Layer 9 of a small transformer language model trained on English Wikipedia (13 layers, counted from 0, width 96). Numbers have three digits each and are written without spaces.
Take only the direct path to the model's output, skipping the later layers: a vector added to the residual stream pushes a token's score in proportion to its dot product with that token's output vector.

Output vectors of the tokens that the questions are about. A number n stands for (n - 500) times 0.0036.
"ial ": 425111447428402516391497487179715471507561594550612492365691649303480503840723493294493515471493275375329324356251080622857654328125782608497454362384422531672509510308520691373471186693679456436369420644320538544825707889655542598640407634694649439550507403670661628422528374651375518382
"an ": 327485446719395328473428349390386442372547527436430229526493541578563462460889501479469563560438462400613561610135738350445483358359580520395539691552553477442408731325552541577607276740399568421587610635425789544232519656780733807558264593434441361445463681506553497644493457537376372371
"It ": 617336733631663294666563341477935565555647530520301428255630669395860597301821425746596129584393204031459469550323423588411783278556748693626210573269259568599613392320198393478623701389611520304600774367328743219493548743553400604570468817311586326119575510335705515477616412732568338283
"tions ": 483557814523694430586645338249502393316482617678381358285423503187875513453640516324365474371286696339388638476791529636558577312275963426652378731332538489414518499456310841445578566663209538640503560396274640540609695436337249507427575480642405284672552376563777460576727278576437319463
"this ": 310586704598420457512554223434546504538395368613415406322853574346523553410787325581701467476332471288434345740606701554456598218543927486837460391313429493632867591549143423466399260727281551261547700439129561320526530417508558871689463584360355490351543412574461484639553466605410618562
"--": 577380578800685409528788327455621345596427550280512206484601603239763303446537411460727617333558452445246415428480678635803643232623623402425282609386568840716507454485456546773566304244335525422386451378471512589488594831490412695580479244160508406412555441464733412575483372721663396408
"he ": 689642325865558370588675421344862438293503256597194296443711743671687270328619544467656717406292129501378544823210814441477691367206547611739386666135584540451618750429711437397621277585553374148663498339287303278454521427384451524545598529693389445299541396742767557878502276569654433452
"== ": 754277785501433206516959317338607596620735389357536346507611400315965543487421563596653306542304318557529496475441475576411961480129677536275170604277745664718638356523415666660579412807331660411333558192507603246377590683408536549488184606297661208316560386378753407743555607637384129661
"ince ": 570553539544441636705579521282667363452565306406563269715974329392886643405799291295597649624384097447438245669313813431515580545486678793545533649293384480596627460495533741553300056538374415174486589205439432386448654246319332451586528553289345335563503741603799471736703529589713332352

Output weights of attention head 2. The head adds the sum of these rows, row i times number i of z. A number n stands for (n - 500) times 0.0013.
o0: 624563544736426627564640541509551649715517397678319436547543515466323432246438630519451487228189517363410552526341605558661675618569498819197816676464606459455683465390396383332587629438708377412531637432411453210484434466591518801421503461592482417381282364605521515528452445387487486485
o1: 586609184491199585416661606637404713487518731462594641572325608382620201408555633472306622456533838337228503690252537660448401516330365344520488473478512312663394669642257610593519551364477449547554409288457395454758173636560611622513612361545633484523427553663346575511694678417370525454
o2: 129321721491324644318428577531568434604547431671569573497470483208491538289498545533685651839667327229615521575567550410703236543465456364561686657547344173526673436459604669503350611810560405458581478413620579280365418376776439659381537426673522536365248405382622368511472506623491481573
o3: 633513407483496276282591419431627522613581700230736298544493357564292686615662455675634627506353277167669468565255603480690617393501730623319488624440296403512488437258573693398366650588723738307455557450565563575560434383173483410397631274523414514524307631673759576576274330559616650512
o4: 579600633378612680842676614455309487591287589440356635496622697563587591679595555497402468484503399485708649532241520352389474442493278390520475537370339402619204461261649423454434419678236474183408500279483283591607832419489412484636712589318464529620465379607388476834560581470690453419
o5: 710265599267505348441635328471380317611509620393398160417435466556578594451623747564771715729603766544328544659471292737454514537353730529498705735405746513415550563523412403239566483642632612614487517497632445288326481500612374322585552421634340516299399510232541519229409531525497261608
o6: 547437540351379452363674667512592717568554411305428602355724544723557255513367837738349579448651519769418435645607609412478597426570472622641581135287189433500573411354670604567401604517279493460498590367313224773657291539284446565248709627502610371194540615717320345434447643506425610623
o7: 615514548655360491555591267462769602608320615579906477596406591549605631670795536651816698377484568476496236417354520508432491292448556438565432565682506405329209389524333335280469429292446673434439680735816611447519296371514452278510676672620679298433424472261581365374465205434633376488
o8: 524579596499495638549374577667594506509653506554652404165529480600552583529485459627396317559540351391180299377465467243537454601358569501650643652354530493794358524368366512570537442230661616630290296344487550386634569623596300459703610491508580632560429421633464452350306523572536561746
o9: 654517528323495511283432668522559488605555443701326518475802693491696719729337408460374387459763296661484449631497574580510473350452356252246591371558615697339630670495278511499459530469192697332458520589409507630672457296422666420539501385543464455700249548398501588387555451586447386577
o10: 451240302492510413656467482337576430551628483678394386491509687459419690472341548444549731117352558523268621391571597510430461391331816411512356546488781485331425558349417724648474436475581459752527607267485598576720694395266488452735708532263291428555666560396427708511544473584737534339
o11: 635496916508313637635345518467573280538577518487286658561292377431475508243568452598630680622293574623635408551461418388466307657642531581478561566443190853245610765443547212475592564535447517758461648297609437302477546362479463352608677326358320591579439635590501436533435197488554494678
o12: 481546493292369483498183440477221508522372637624602517626494448199603540460587232634650701569530557345698575543683709667337368215528522461496615410622469373625684205475342331466525385212466725590619665706426644627657516674430479616478568424280653562530239634603516497416330596465443549416
o13: 352506609460622413558233542854604802408612623329366657692683506466573581651440652178689148389464898343535738484959568480570384533392513297314448348538399264194647444582220641482476574244584652424308655443422804304774261350627552645269540509350378601634298532703612621108265624480537540403
o14: 546745653551412551494344241363571785279635410361521386459436628353480503528399458721483570460583299536219779508384499526575679313760677672348713559362523463364595421280411395492765388346324486271431578594576428547235531619604423391651489418270781334218802499675580726521550684568405354689
o15: 624317480313532519426769343467549710439258626569434342452712497454455732706529631372645522407334472665357373549622490563468520477452403375494243450626412462477649401433605563799796251360417665255581269442595539378493410446546708737581111411759523360610549574426631583326612654308635440444
o16: 529541747525665419413310477397612643547507821627551501546530509725499513378569534410317343635568324658599469511311458337563436601412317540541320650771415477309547393597408522478569643527460638447559542365183520638563422737385497309419508711291429647455313490799423408480436219622440424585
o17: 665348460378615145638378603721436446333449614547548641521595666580337488335528471425755224485482587405680371528310466586724468423408427372460521275505511449501378468499366595351425708300487467456506538611529469597456697353507535717686400746487600821375656474656210107504560570490661654509
o18: 494618588635345495763512727498473595525330623578259173035384547558502432479471464470574555462614521508667218554668346373721545469286339601574582782598350431453455470594400619527646670299677422323714460559649470532472482582381502106334584396501474543531585286452565429617339456634869333723
o19: 506372518542427467268267661520659400720720224478435372490463555551644704526722671566479648398455547444445588534465597326310597754386440628446421527387427599327169592249422265641559616384589527514500546515529472683517301588560457641665398160355568436630816055717438473910505577672402302447
o20: 403627334609684596295413459398341315546593524597700517489380828335570748537492611548356543640405480613603550113603351455661643399377536539439660540467233529605469393291481683540618234473503523530296450474617194779678242532400540736534512548286627529500409498596625508373373438369451594696
o21: 407727579594446556403341432630515571486354633607339364451558430742433543487734412655514797522436635228492549263204411747307687552243549431250274456489211485434493470404483733482471175720702271592350731594603497570440447544585693567695478467617556345455355522712380441566711592604357497446
o22: 404723487639331562399295614496463615612494573384367436344609269477435923416547491545495592432394650512525500573388379502298221461479704425492456558422332457682446427473464700469483633441386657604672507445342856393338503492585685577367620771471703683263194449277576702775408368408412675441
o23: 496416429611717350721702427535484495546742123630343420699623530621784505534639586513274383536648428481495331525469517801308738455716511550153433458479400520711394808396580352580525396612575447458512612326527730319517217604705664611435395330214581542241581197225465241539394459425559675470
o24: 602471499365482463430382504275370613415516641696614547807711628846344483875226561431364564336428488190343376562807394444453394639294585558472452215374507656315318568555716348794452372537436538611566360437548437519737283590565677549655385388328598714685594403357458230425612526490551510594
o25: 425532356372475204551501380619500297591265276560482243440412417842341677649563499414456615425676531471549548437466659529613346504564374461409219686528484455498480678466713603704830494391508540440458733448522438613344254552309574459554619593419439658598512560571360728689349450301554708436
o26: 577721564249506561442582664612584461418461314228534650384458428422447432771578475743439505567354434404393219369797320473624437413584570417492542364751595688522412624284422351453597479571718522689558382393497314537407706442534706550507804681430834532303082416515373513283718411615420419454
o27: 641490379516297476401367148418715732556523400466470560346555605824843548501469562579449412607419577361572578414269497468687444466496391420441455461263471407381454376604660600378329664645502428461566431709451259565632416379357801285418591761720340360470411683410642397803535429557544549620
o28: 692455278788774776317366428705651248138617390336426740249441606533650605417315566441513707528729585669576696394517439671286467516453353433560308547722390495553548552555746437486688551348369354579440512365543401375360327557501420388627662456557468419675403531311444423497465708170703758255
o29: 309516676503491715371476353484795473521475509502349332451562499468444551188607337685457805514750412728424491512752459178634383511554586635530473581550482745460277578564299395247689301539670590349504657446584444278377961230561365307485683229774434484381192765646617529722234555593348501356
o30: 441611368554523376626523511263475531274671450513590381431667403548647310475435455467740764586618516550389448563421498212205562299244543442616385525499737761483568643612438596204609538537790418335529475454483403399607422584595410830364554517350884487418532533310700381378352536445636569434
o31: 640592534586585541248436414534492342111257508532748183440503743188535259657856581253523480600470378446429596621481573591288404356390559682460602457578596476437217678409584437586417630678602625611458469432592381559333612361650420370337377901579438450596443426366635504594645502590638544555

Each question shows a token from some text and the vector z that the head gathered there. A number n stands for (n - 500) times 0.0057.

"ed ": 669564492527364567331580511516521523605376547518485378611584402518690539472475469546392500581456
Pushed up most: "It "

"urr": 560537549593344619390661534454630487609507626541454430503586443549708420472400425627399531635481
Which two tokens does it push up most, strongest first? "It ", "an "

"y ": 418368477568287616481530523475631510489337662703431505633576596459553573589526282562429519428481
Pushed up most: "== "

"t": 457381432693327345408600703516710416537210450649397342537622531445657700573520462355430382518554
Which three tokens does it push up most, strongest first? "--", "== ", "ial "

"ord": 417383514537402545349568520514686456541530483571396385573555590492611439400450413483450543499530
Pushed up most: "tions "

". ": 459449448574496406384524551552597532516334507581473418574493592491546485515496526515415734550595
Pushed up most: "ince "

"-": 563416581659411498206350365589662636649446479631411430576532469511616390398606362416474710400488
Pushed up most: "ince "

"s ": 599525556596364579376637503483622470564478595541494424515601456551662448487430422626382559612489
Pushed up most: "It "

"; ": 517490616685385469341544455388562488535539528493577472472585490597658434361553566532370550512633
Which of these tokens does it push down most? "--"

"j": 586537490598415594333600564485600504546410561600490393580620486562632450452478380538373601601501
Pushed up most: "he "